Layer 9 of a small transformer language model trained on English Wikipedia (16 layers, counted from 0, width 64).
A neuron adds its activation times its output weights to the MLP's output. To switch it off is to set its activation to zero at one token and run the rest of the model.

Output weights of the MLP neurons that the questions are about. A number n stands for n times 0.0017.
n19: 115 164 76 -182 86 -121 -106 11 0 -28 -63 67 -98 49 131 70 -275 -82 -55 25 144 166 113 -20 70 -248 -54 107 -163 42 -2 -48 2 70 -345 -201 -15 88 -99 114 64 205 156 -71 149 229 19 31 94 -12 1 -69 180 4 -20 -67 62 7 86 -130 64 -117 -213 -31
n62: -12 -58 -60 1 96 127 121 97 53 13 -121 96 -34 160 13 90 182 -134 -10 -23 -91 -67 -158 -63 -15 -281 109 -126 57 20 -23 -48 -170 70 55 113 -293 151 -144 -116 3 -82 -147 -86 -161 37 26 80 3 -32 128 196 12 -83 -126 73 116 -134 149 248 -197 119 -141 -28
n64: -149 178 121 117 -354 13 54 90 71 78 -68 -97 -180 -18 18 13 170 -74 116 -150 -62 -89 -81 -70 160 84 58 -32 -55 29 -8 104 196 40 145 -19 -110 73 150 -153 -133 -29 86 -26 50 -43 -18 9 133 -63 -172 211 46 -74 -161 82 -155 -350 69 -95 -47 -2 -58 -190
n89: 222 93 -38 41 34 -6 26 -117 -24 -100 112 71 212 -30 67 -101 -54 -81 -122 -115 -54 -124 -13 -148 60 104 -42 36 33 -1 -146 86 89 74 108 -35 -4 -50 74 77 -10 96 -10 83 188 -33 -10 -173 -9 -111 94 -4 54 -240 9 -130 -164 243 55 -342 -195 -109 251 -95
n94: -10 242 -101 173 -9 -109 48 -4 46 -45 12 120 49 -54 80 220 136 -5 -136 127 58 104 -100 -236 -85 39 -27 155 115 144 2 -56 -195 -37 -101 100 -7 27 1 -160 -29 11 -273 -100 91 -85 -156 -15 -20 23 95 -42 22 66 150 -18 -203 -3 38 -194 165 60 111 -163
n107: 50 -69 -56 -170 -63 161 40 -158 86 130 -99 117 122 138 -56 141 -189 12 -82 -143 216 -63 -308 -37 -75 -5 113 167 -103 93 65 169 -351 -41 -62 -20 -34 79 -114 45 216 -1 1 10 -15 85 -166 -192 276 139 26 77 -24 -72 45 -195 -57 -57 26 31 154 -15 88 94
n113: -201 -115 -28 241 -8 -122 34 -62 87 -95 -184 105 -172 114 -43 -19 -5 -157 13 12 37 -57 25 -27 57 181 -11 368 18 131 62 -73 -45 144 -203 180 -349 122 73 -125 43 -126 -121 23 145 67 -82 -47 -78 -101 -163 -8 -67 -161 16 75 95 -315 68 130 200 159 182 -102
n116: 100 58 311 66 124 120 -126 93 132 42 -71 21 -14 -95 -90 33 53 -46 34 53 194 -86 14 -5 -2 102 307 169 -86 59 131 61 -216 162 -227 -108 16 63 112 -130 -3 88 -61 141 -1 26 -12 -193 151 118 -124 202 -63 -226 -180 -86 -19 -417 44 75 191 -98 -52 129
n117: -240 -18 -241 -154 200 -273 31 16 103 105 -137 -122 57 -91 -26 -113 -94 101 -16 -174 -134 -26 -8 116 -320 -128 175 -87 -78 -112 42 -120 12 -36 -90 9 176 -153 233 -101 87 152 165 -114 -74 -4 -131 -166 -37 71 -109 -265 0 186 -7 -26 -12 -58 -181 -107 149 106 66 -74
n129: -41 8 -24 34 -9 -84 52 -39 52 94 -230 -212 -5 -253 -82 -20 -130 46 -204 135 175 -53 -120 -12 -116 -42 -94 37 3 -5 13 -5 -195 -47 -63 -38 -17 82 -102 -77 166 -34 161 -270 55 196 -51 203 -104 -82 -486 148 49 -18 -31 56 -105 -159 -23 -10 -23 -29 -63 -253
n142: -85 -182 -194 -31 34 -92 2 -109 -67 -114 163 107 -64 248 88 -283 -144 128 162 164 223 -150 45 -63 -283 -190 11 -65 -94 -121 29 -11 -46 -2 262 59 -160 -122 -97 -18 -115 81 -2 149 -36 -51 41 101 174 -19 73 -198 -285 299 -61 78 284 83 354 14 -205 -47 -63 203
n167: -53 -149 -31 112 28 -6 189 -46 -50 32 8 -253 1 -18 4 141 41 -150 125 160 210 80 -64 -161 -28 -233 167 -228 -66 173 70 -92 54 -53 -349 -247 103 -193 -28 -6 77 -136 67 121 -97 47 -25 -155 -35 -48 273 170 -33 93 11 -32 117 3 -224 147 -42 -15 61 129
n170: 92 -41 142 -172 -145 32 88 -110 -45 13 -325 -38 277 -213 11 39 -26 221 103 395 113 35 -114 -148 -92 -101 140 101 9 -74 -9 -150 -2 172 71 162 120 86 -177 -74 -109 384 58 119 -66 11 -37 -125 314 -40 -23 51 218 35 130 -7 -96 -101 -213 -309 -69 -93 88 -152
n181: 194 182 -115 30 -28 103 -90 -80 -54 -193 3 -92 188 -164 -85 51 97 281 -28 -119 -82 72 52 -70 -57 57 322 -90 -83 22 182 87 15 -97 -42 120 99 -105 -53 -47 82 -126 91 -73 -19 -42 -31 -6 94 -41 156 -22 53 54 167 145 -24 217 104 170 8 -78 -70 5
n182: -15 62 191 241 177 71 -16 23 43 58 -70 155 85 141 -106 157 123 -164 52 166 -71 -3 88 105 109 -77 -10 74 88 -119 -207 -53 157 19 42 -12 52 127 5 -115 89 202 37 85 46 43 162 -207 111 -77 -188 96 40 -120 114 157 -59 324 67 -206 -107 -248 -27 17
n188: 144 107 -113 -6 73 -17 80 -97 -140 116 -94 -130 -255 87 -3 113 36 -113 -131 -387 131 4 -5 132 32 151 -96 15 -103 -23 -34 147 135 -84 -198 133 92 70 135 -167 14 -241 -43 -9 19 119 262 -176 232 139 -6 8 -113 -14 267 -77 -119 149 -264 74 73 -141 -122 80

Each question names a token from some text and the token that comes next. It shows the activations a of the neurons there, in the order above. A number n stands for n times 0.012.

Then comes g, the gradient of the next token's log-probability with respect to the MLP's output, scaled to length 1. A neuron's effect is roughly proportional to its activation times (output weights . g). A number n stands for n times 0.001.

"In", then " February"
a: 54 6 154 -26 -41 -12 -26 17 -11 26 -63 -2 -87 16 10 17
g: -126 51 -72 181 -79 171 80 45 -174 -23 209 -218 9 -29 -241 58 -9 -198 -54 -237 -177 173 -106 -95 154 93 -11 -124 145 171 168 -14 89 -95 -28 14 -66 30 -88 -39 156 183 145 106 -125 -69 90 116 226 232 193 -99 -109 -135 65 23 31 -111 -51 -103 77 -5 133 88
Switching off which neuron hurts the next token most? n64

".", then " This"
a: -18 46 -10 -38 0 -119 3 23 0 -13 -12 -19 -66 -16 -202 -8
g: -209 101 -94 -286 132 -16 -150 -60 65 -174 -285 241 -4 -178 -24 -54 46 64 -137 -45 1 -68 215 -45 30 -180 -15 -7 -56 -144 141 -79 30 -111 -111 -44 -11 114 94 -104 -85 100 126 -74 -119 145 -31 104 -48 18 -97 -100 -199 20 80 95 -33 174 -329 75 129 -76 -199 90
Which two neurons, each switched off alone, lower its probability most, in order? n107, n89

"la", then "f"
a: 254 1 -24 -73 5 114 -20 41 -1 28 -18 -8 15 -12 -7 27
g: 124 110 -238 -14 234 -45 4 14 127 -97 36 -69 142 -135 -134 -221 -65 50 342 84 53 153 193 15 87 29 117 3 -46 -94 1 17 69 96 70 -258 -99 -171 -2 -109 129 -63 4 126 -33 -236 97 76 190 -10 24 -145 310 108 -49 -149 54 159 -113 -70 46 23 71 77
Switching off which neuron hurts the next token most? n19

" match", then " which"
a: -7 32 -4 -86 30 27 -72 -20 7 7 -74 -26 -18 29 19 0
g: 108 79 -83 51 10 -109 -176 64 -93 -109 62 198 -9 -32 -161 94 11 29 -14 37 25 -132 179 29 141 -108 -56 -329 -135 -182 -95 -108 154 27 65 -5 -153 -236 58 121 55 -153 126 94 -134 -110 183 162 183 61 190 142 -130 174 137 -102 -21 -1 78 60 -54 -185 -252 -104
Switching off which neuron hurts the next token most? n113

" Or", then "ni"
a: -2 -21 -11 -1 -101 45 -31 10 4 42 -4 -48 39 22 7 -3
g: -66 25 49 12 171 -121 -146 27 -7 -147 -168 123 -92 65 95 -170 -11 -48 -66 216 -164 120 -73 -100 125 -143 99 -150 -119 37 -122 -255 71 -6 -9 215 -43 -58 -148 -61 41 -47 91 -40 -46 121 233 97 -243 -85 -80 122 -238 -314 2 58 -66 75 15 164 -90 193 -119 -135
Which neuron, switched off, raises the next token's probability most? n107

",", then " was"
a: -34 5 5 -19 -6 -10 -23 -5 1 15 -39 21 -20 -42 7 -15
g: -114 -251 -206 19 -13 50 -56 71 -23 -229 52 -44 258 -63 -396 -257 58 -9 -14 27 -149 -80 -69 21 94 -70 -31 30 -56 127 155 -58 -141 -146 242 152 -152 -6 30 -232 -189 7 60 -130 16 14 -30 47 31 -44 -18 -88 -230 9 215 107 36 -47 -58 -2 -54 42 -27 -158
Which neuron, switched off, raises the next token's probability most? n142

"im", then ","
a: -6 -20 -2 -9 1 -71 41 6 12 22 3 -9 16 -10 35 0
g: -276 -128 -22 -14 -17 138 -91 -67 -62 -114 -151 131 -11 136 -134 30 38 28 5 70 2 -114 -222 223 -8 232 48 14 73 -51 206 171 19 167 -56 0 -67 -48 84 169 130 -153 -262 -170 -222 -130 81 41 73 115 230 -113 -43 -32 -157 204 -24 73 -19 -113 88 -172 35 -168
Which neuron, switched off, raises the next token's probability most? n107

"el", then "ev"
a: -8 5 -30 11 1 -43 -38 -16 9 -6 -25 7 3 10 1 -34
g: 97 -270 -18 -139 108 58 -8 -151 106 -33 30 168 34 -63 -214 -77 130 126 -49 -32 -150 184 -40 -109 -170 -160 -133 72 166 29 57 89 -223 -308 -47 -73 -111 123 136 34 -27 243 119 31 211 43 -38 -93 -175 160 58 -59 -72 -82 154 60 147 -115 -95 10 -28 -167 7 182
Which two neurons, each switched off alone, lower its probability most, in order? n64, n188

"ver", then "ty"
a: -23 -2 -10 13 -4 -58 25 -43 -13 -107 2 32 0 -1 -10 -2
g: 113 55 113 -123 109 26 -74 169 -4 285 46 19 8 -139 37 157 -179 -34 26 3 -41 -33 -8 150 -78 -38 -97 101 82 4 59 104 -163 226 159 -178 -62 -127 12 108 8 -150 -72 61 66 -329 199 286 143 177 5 -129 -108 -210 -178 -16 9 -43 34 -270 -36 78 -37 -7
Switching off which neuron hurts the next token most? n129

"rd", then " with"
a: -10 18 -5 95 105 28 1 -34 9 64 -9 -15 0 -54 -5 91
g: -13 23 -85 -2 30 27 22 55 -57 336 -51 175 17 194 -66 51 11 -16 -17 60 -63 -53 382 -106 -122 302 -58 56 -160 -113 -76 5 69 63 -33 128 -97 -215 -188 -79 -110 178 77 -225 -36 -26 -173 86 26 133 325 -25 67 -166 92 83 -23 32 -42 -142 -1 -68 52 36
Which neuron, switched off, raises the next token's probability most? n129

" ", then "le"
a: -3 14 7 15 94 -5 -2 -4 3 -18 24 11 -190 -13 30 -18
g: 22 16 267 -126 -23 -267 -90 -18 -184 38 -102 -80 17 12 -203 -270 -125 43 -9 5 -137 183 214 140 -20 36 -189 69 -9 -50 18 74 84 230 -222 -211 -178 -11 130 -1 -169 130 96 -192 1 118 3 147 13 -53 -88 -103 -42 117 -162 63 41 -110 12 62 233 93 -31 1
Which neuron, switched off, raises the next token's probability most? n94

"ha", then "vi"
a: -16 0 -21 -185 6 -14 -13 42 -3 5 -72 -29 11 21 5 8
g: -86 -161 -91 -109 -87 9 27 102 187 -48 111 -106 -207 -234 -97 -135 -44 14 167 303 -285 -116 -1 106 209 24 -32 72 -187 93 61 -48 -76 40 354 -131 26 -272 49 -82 109 -127 -28 -33 11 213 26 89 -72 128 -87 158 71 -11 21 -91 28 9 -105 4 -4 -47 -113 18
Switching off which neuron hurts the next token most? n89

".", then " It"
a: -20 32 -12 -38 45 -169 0 19 3 -22 5 -21 -160 -23 -265 -10
g: -182 150 -4 129 97 74 -69 173 20 -10 7 36 -156 -247 135 182 188 123 -201 -6 -74 -207 -10 -34 138 -69 -54 36 3 -148 57 164 54 -136 44 18 74 97 223 42 66 305 45 187 -132 52 95 161 146 4 111 -168 -223 -10 -93 191 41 77 -180 49 18 -176 -57 -75
Switching off which neuron hurts the next token most? n107

"ar", then "s"
a: -2 0 38 30 2 -1 -8 -23 11 32 -37 -30 30 -2 -26 94
g: -207 34 13 -123 168 164 163 -22 -123 -84 -28 -50 -23 66 141 -202 -66 180 -89 153 -66 137 183 -175 -94 42 144 -81 -70 -152 -24 87 -37 -70 -120 -187 -145 56 201 -24 28 -149 -194 133 -233 -72 -67 -14 17 20 -187 -239 18 84 88 134 -104 9 3 17 -312 -137 -86 -120
Which neuron, switched off, raises the next token's probability most? n142

" being", then " re"
a: -20 -4 -15 -37 -35 78 -13 -3 -6 -2 -70 -18 -146 -19 -133 0
g: -239 -65 -36 -83 -37 -41 -49 38 -65 107 -65 -41 135 115 -49 -173 239 11 6 27 -150 -74 78 -229 -68 -18 -51 -153 169 -52 -71 -107 -81 225 262 -158 29 -127 21 -105 60 -58 -8 -35 -186 -65 -149 248 -3 67 40 -63 108 37 -128 115 302 -164 -208 -86 213 -153 -118 -19
Which neuron, switched off, raises the next token's probability most? n107

"==", then " E"
a: 22 16 25 -82 -27 -262 24 -28 2 -1 -24 -1 -29 -2 -25 17
g: 51 -46 52 -11 -255 25 -84 99 53 -56 245 134 -157 115 41 -103 -28 177 -58 -227 -176 103 -91 46 0 50 63 46 -106 -8 41 -79 12 -57 -8 0 89 192 179 53 309 -37 9 -213 -186 -149 -144 114 44 -207 24 325 -157 49 -81 112 85 40 -25 40 -164 15 64 231
Switching off which neuron hurts the next token most? n170

" In", then " "
a: 10 5 101 -26 -157 -12 -41 11 -4 20 -47 12 -144 0 13 -2
g: 166 -184 174 -69 -71 -176 -2 -4 111 209 -326 65 -34 66 -30 -8 185 -39 134 19 -110 -3 1 23 -123 133 137 350 184 175 -30 77 -121 100 -83 -91 65 -198 -200 45 30 -103 54 -187 5 -61 -30 59 -103 102 -106 116 143 116 -39 60 161 -113 -15 156 22 178 -20 -138
Switching off which neuron hurts the next token most? n142

"com", then "ing"
a: 2 -97 -45 21 2 -5 238 3 197 28 -39 -89 18 -35 -6 -8
g: -108 -109 -19 -78 83 -122 -39 -38 57 27 -44 195 -56 -104 32 -238 134 212 -109 84 -172 -67 -123 -127 -177 -209 6 73 145 -159 -172 -154 154 -111 204 -38 207 48 -218 -155 93 -12 -62 -226 -6 20 -156 -50 70 -171 -145 -135 -13 34 80 -33 -137 18 -73 62 144 -228 140 -111
Switching off which neuron hurts the next token most? n117

" large", then "-"
a: -40 6 -7 15 26 3 5 13 -15 19 -58 -18 8 -7 21 17
g: 55 13 101 177 -6 212 -239 -120 -51 -110 -114 57 29 -84 142 95 -20 -160 59 -140 -134 -98 -193 -10 -186 -211 120 -47 54 40 -79 -135 10 14 144 -95 -183 -127 -23 61 122 171 -344 57 -40 138 -199 101 -6 48 -8 300 30 -80 80 25 -72 -45 32 161 -1 224 128 -68
Which two neurons, each switched off alone, lower its probability most, in order? n142, n19

"ru", then "g"
a: -49 -9 -4 -3 25 5 -41 0 7 3 -11 1 35 -3 31 -35
g: 29 -241 -142 117 223 42 34 -87 267 -53 2 33 -109 -71 241 -22 42 121 140 159 -18 -114 -3 -23 -79 -146 -60 -187 -85 -40 59 119 -110 117 26 5 -33 -66 -33 -224 74 93 140 -276 -92 -126 -216 83 -51 251 70 128 3 -261 102 -56 -57 -13 -132 -23 68 64 71 231
Switching off which neuron hurts the next token most? n19

" in", then " the"
a: 13 -2 57 -40 -26 -13 -11 1 0 20 -29 -6 -34 7 -4 3
g: 198 364 16 133 -69 107 -65 -96 3 -46 228 111 -1 -64 138 -58 2 211 30 48 87 -191 217 -26 -40 84 120 11 23 107 -177 49 88 87 262 158 -77 56 24 83 51 38 -149 60 80 -311 69 -13 -67 12 -86 -161 71 -126 -163 -188 -135 73 -161 -50 -96 -99 -110 116
Which neuron, switched off, raises the next token's probability most? n89

" g", then "round"
a: 15 -33 13 -5 30 19 -26 8 9 22 18 3 26 -26 31 -29
g: -9 -8 -120 -29 -114 8 -273 230 -55 -178 48 233 97 -61 -162 9 11 -167 175 -76 -240 -13 5 55 -174 33 -157 -336 -182 21 2 14 157 117 -25 -64 -155 -163 6 56 41 -48 79 141 -115 93 94 226 121 -152 -259 -54 -10 11 71 43 55 120 -120 -104 75 -46 79 -71
Which neuron, switched off, raises the next token's probability most? n94

" m", then " of"
a: 10 -21 -11 -32 -25 9 -82 -21 -16 5 1 -10 -2 -152 8 10
g: -98 105 27 18 -55 51 -21 -133 -18 -2 -116 -11 325 125 -23 -136 27 44 -108 108 80 -80 118 4 -282 -27 99 110 -56 -319 -165 -218 -185 -230 60 90 13 -52 40 97 201 116 84 -124 -12 -108 22 111 174 5 12 -93 188 44 296 -48 -119 151 38 92 -22 -178 -13 77
Switching off which neuron hurts the next token most? n113

"o", then "ve"
a: 2 6 28 -41 -9 -36 -59 91 -47 15 -33 1 20 0 126 -28
g: -51 56 -103 243 82 160 178 149 64 -102 -36 179 239 141 -60 37 108 77 189 -36 -67 123 253 125 164 -160 -11 -171 17 -11 5 -66 82 155 -148 -18 -10 -17 62 -153 15 -173 28 -58 -13 204 6 121 -39 -141 -136 132 137 -23 -209 -79 312 -19 131 88 -86 -154 80 99
Switching off which neuron hurts the next token most? n182

"n", then " part"
a: -59 10 -16 -1 1 -19 32 0 33 57 119 -69 43 -143 23 -432
g: -77 -150 136 -248 -67 94 177 222 96 119 -92 -124 -43 30 1 -54 153 -21 148 220 -38 89 -197 39 123 319 -148 80 -84 -23 98 -44 -68 -18 -13 34 -149 -4 -70 101 -319 83 35 -186 40 128 -9 150 -28 82 -47 -61 208 9 65 214 45 -110 -13 12 -105 -237 123 -68
Which two neurons, each switched off alone, lower its probability most, in order? n188, n181

" player", then " who"
a: -7 -18 -33 36 18 1 -3 -4 0 30 -23 -17 -6 -52 13 12
g: 263 -291 84 -59 -126 -140 -111 144 -98 23 -92 101 -164 2 -208 68 244 -26 132 20 78 -179 -136 325 100 -140 -101 -24 -164 -163 -222 -43 -60 135 46 40 -38 -110 -164 74 83 19 246 -63 9 -46 65 109 -10 93 -56 142 55 -111 78 -17 24 24 4 -1 95 -180 61 128
Switching off which neuron hurts the next token most? n181

" United", then " Ru"
a: 7 26 1 14 33 37 5 11 7 21 -8 14 -64 -4 4 -43
g: 28 30 201 -121 -94 -143 -66 -22 -40 -120 140 59 -132 133 64 -10 122 -22 -100 -58 -76 19 44 13 49 78 82 -34 22 174 -262 -141 44 182 265 -173 123 2 -54 77 -173 -133 -13 124 37 -192 -194 73 -82 -93 58 6 32 128 -160 -124 68 -23 322 239 -186 121 -121 219
Which two neurons, each switched off alone, lower its probability most, in order? n170, n188

" level", then " to"
a: -12 55 22 -38 -12 -2 15 -23 2 30 -56 -30 -8 13 -22 -2
g: 268 -163 83 -42 -188 -59 -62 34 -9 83 -141 19 -43 98 -95 103 449 -109 83 -44 -113 -271 9 135 33 -144 40 41 56 -6 57 65 -109 152 88 194 -35 28 -306 -103 56 60 111 -225 -7 49 -10 178 -53 110 45 -62 75 -29 -38 -71 93 -48 -21 79 233 -165 61 13
Switching off which neuron hurts the next token most? n62

"ke", then "'"
a: -26 2 6 -13 15 12 37 -58 0 19 6 -6 -32 -8 -53 -3
g: 153 34 -441 -27 -123 -216 -10 -143 -115 -74 87 -28 149 -110 -149 225 245 -5 -9 -236 -21 -47 105 60 -80 -288 35 -286 -104 26 54 -83 -2 -12 136 181 39 34 -112 -88 65 -203 -81 -127 -112 -62 -57 -6 -50 26 -39 -57 -80 2 -176 -58 -9 121 -21 22 63 -14 -54 -58
Which neuron, switched off, raises the next token's probability most? n113

"ense", then " under"
a: -3 24 14 11 11 -9 42 0 -28 -16 -50 -15 1 6 5 -46
g: 62 71 62 141 -66 -69 -125 -254 -108 177 -78 116 85 136 -65 118 30 81 -92 -108 -243 -212 32 5 -41 109 67 -113 -13 -179 -63 9 33 -31 -65 429 -9 4 -200 -2 210 185 8 -32 7 210 -113 1 -38 97 196 44 -86 -106 34 -191 -67 -1 190 98 -1 -185 -99 -60
Which neuron, switched off, raises the next token's probability most? n188

".", then "\n"
a: -14 113 -6 -32 19 -93 11 19 14 -15 12 -12 -39 -22 -271 1
g: -34 142 -261 66 -59 -148 291 -14 79 120 2 -174 -4 152 -63 -32 -127 -44 192 112 -116 126 -36 222 156 14 -40 -128 132 91 -33 -76 95 222 193 27 -23 62 0 43 -132 -179 -153 -40 228 -160 -16 -68 -10 43 90 -51 103 -303 20 64 -226 -125 55 -80 3 75 51 -174
Switching off which neuron hurts the next token most? n107

"ri", then "ke"
a: -8 -18 27 8 18 -69 4 -79 88 30 -11 -51 29 -6 21 0
g: 27 -233 13 -310 51 -100 -131 114 -53 -39 -162 -168 -77 -79 27 -175 1 -22 170 -211 -131 320 -118 48 -20 -36 -106 -93 -5 -89 106 40 85 -124 -85 58 -24 206 48 73 77 59 -21 206 -103 77 233 180 -233 -145 148 -70 30 -206 -29 -58 50 -165 47 95 -98 101 40 27
Switching off which neuron hurts the next token most? n107

"ing", then " on"
a: 6 8 10 -1 -62 35 -19 145 -41 -67 -8 -16 18 -11 32 -28
g: 51 5 -136 164 -4 145 182 58 -135 57 167 112 126 27 -7 -213 -65 -10 105 42 -33 201 149 60 7 103 -74 -100 -105 -167 53 -117 -5 -94 151 3 173 20 90 -89 -4 128 102 98 -82 62 -32 58 -23 191 184 -159 -290 -203 255 77 43 -113 188 -254 -16 -163 182 -88
Which neuron, switched off, raises the next token's probability most? n116

"east", then "er"
a: -48 2 3 26 11 -3 45 5 34 11 -49 -5 -12 11 13 -78
g: -56 80 99 -36 -41 19 -79 38 157 -106 -49 -222 32 -32 -103 -184 37 -128 4 -144 -63 213 12 52 208 119 -246 -71 -2 39 64 38 251 -155 -69 207 168 -65 -205 6 91 175 212 205 105 90 -11 -101 -271 -29 -111 46 58 -301 18 114 -173 45 94 16 25 2 -101 36
Switching off which neuron hurts the next token most? n142

" through", then "out"
a: -33 2 72 -30 14 1 21 6 -4 -1 -53 -1 24 -10 -33 11
g: -104 -145 55 6 -100 -33 218 117 -20 -95 -214 -141 -175 58 -240 -49 -31 8 34 -75 41 92 224 -58 -116 -25 -73 158 -107 -52 0 4 125 -206 -52 -226 82 69 37 -100 -315 -84 11 117 41 89 18 -137 -157 67 -86 -191 119 138 162 148 -24 -26 238 -178 -15 30 -75 243
Which neuron, switched off, raises the next token's probability most? n142

".", then "95"
a: -1 -9 10 -33 -18 -54 31 -5 -3 -70 1 59 30 -9 -67 -36
g: 19 151 156 72 13 -90 12 140 194 54 -72 197 82 102 30 32 -28 44 -115 -20 -95 -236 -103 -25 270 20 -215 -217 -54 99 214 111 -110 -16 -20 162 -237 171 38 -74 -84 42 -15 133 114 125 134 -21 178 -8 -46 -59 -189 -59 -152 320 -2 -45 -191 -75 -110 66 -46 129
Which neuron, switched off, raises the next token's probability most? n167

"is", then "born"
a: 3 40 -1 -126 0 -28 -38 29 7 24 4 -9 -22 -3 8 -13
g: 70 -130 -83 -97 216 -21 97 114 -90 59 147 -109 281 -104 60 -220 37 12 39 5 246 141 -23 130 130 20 -80 -119 41 -177 -51 190 304 -82 -124 -318 -191 -127 -4 -100 -50 -1 38 156 60 -141 -73 -100 4 12 154 -41 179 141 -189 90 37 -57 -22 101 75 13 35 79
Switching off which neuron hurts the next token most? n113

" Team", then " For"
a: -35 -3 -14 -73 -131 -4 -3 29 -2 17 -51 -3 -16 -17 0 10
g: 89 -56 -114 -302 -54 173 -183 -68 43 171 98 30 -186 -218 -4 179 -41 189 -4 16 -182 -76 -41 19 13 -198 -59 -83 140 -5 90 77 -76 283 -100 -88 147 37 -133 -98 243 -8 -232 -69 16 -24 -74 -37 95 56 220 -50 -133 161 -15 31 110 -53 40 116 -5 -235 145 -42
Switching off which neuron hurts the next token most? n89

"ant", then "sh"
a: 45 27 -22 9 33 -10 65 2 22 -14 -27 -27 28 55 -8 -23
g: 218 81 -65 159 152 -134 182 -217 18 -68 -214 145 12 -65 -12 -66 -24 -2 -215 51 60 42 -29 4 -117 197 223 40 118 -99 131 132 77 81 -56 126 42 -148 44 -77 91 -2 226 75 -185 58 37 -243 130 -87 188 -34 -11 241 55 -226 209 -32 82 137 -30 -141 -4 -85
Switching off which neuron hurts the next token most? n181

"ad", then "ult"
a: 13 -6 -36 7 -4 -12 271 -47 -20 4 -10 -3 -35 41 -50 -10
g: -181 -135 116 15 -4 174 95 -296 67 1 -78 -53 -289 -219 112 223 -60 27 -237 -74 147 -43 -124 -24 -16 28 -17 -55 157 67 -58 -39 187 3 -187 14 11 156 -34 73 221 -161 35 243 -34 19 193 -8 -9 126 77 -69 117 122 104 181 -194 37 19 83 -78 34 128 119
Switching off which neuron hurts the next token most? n113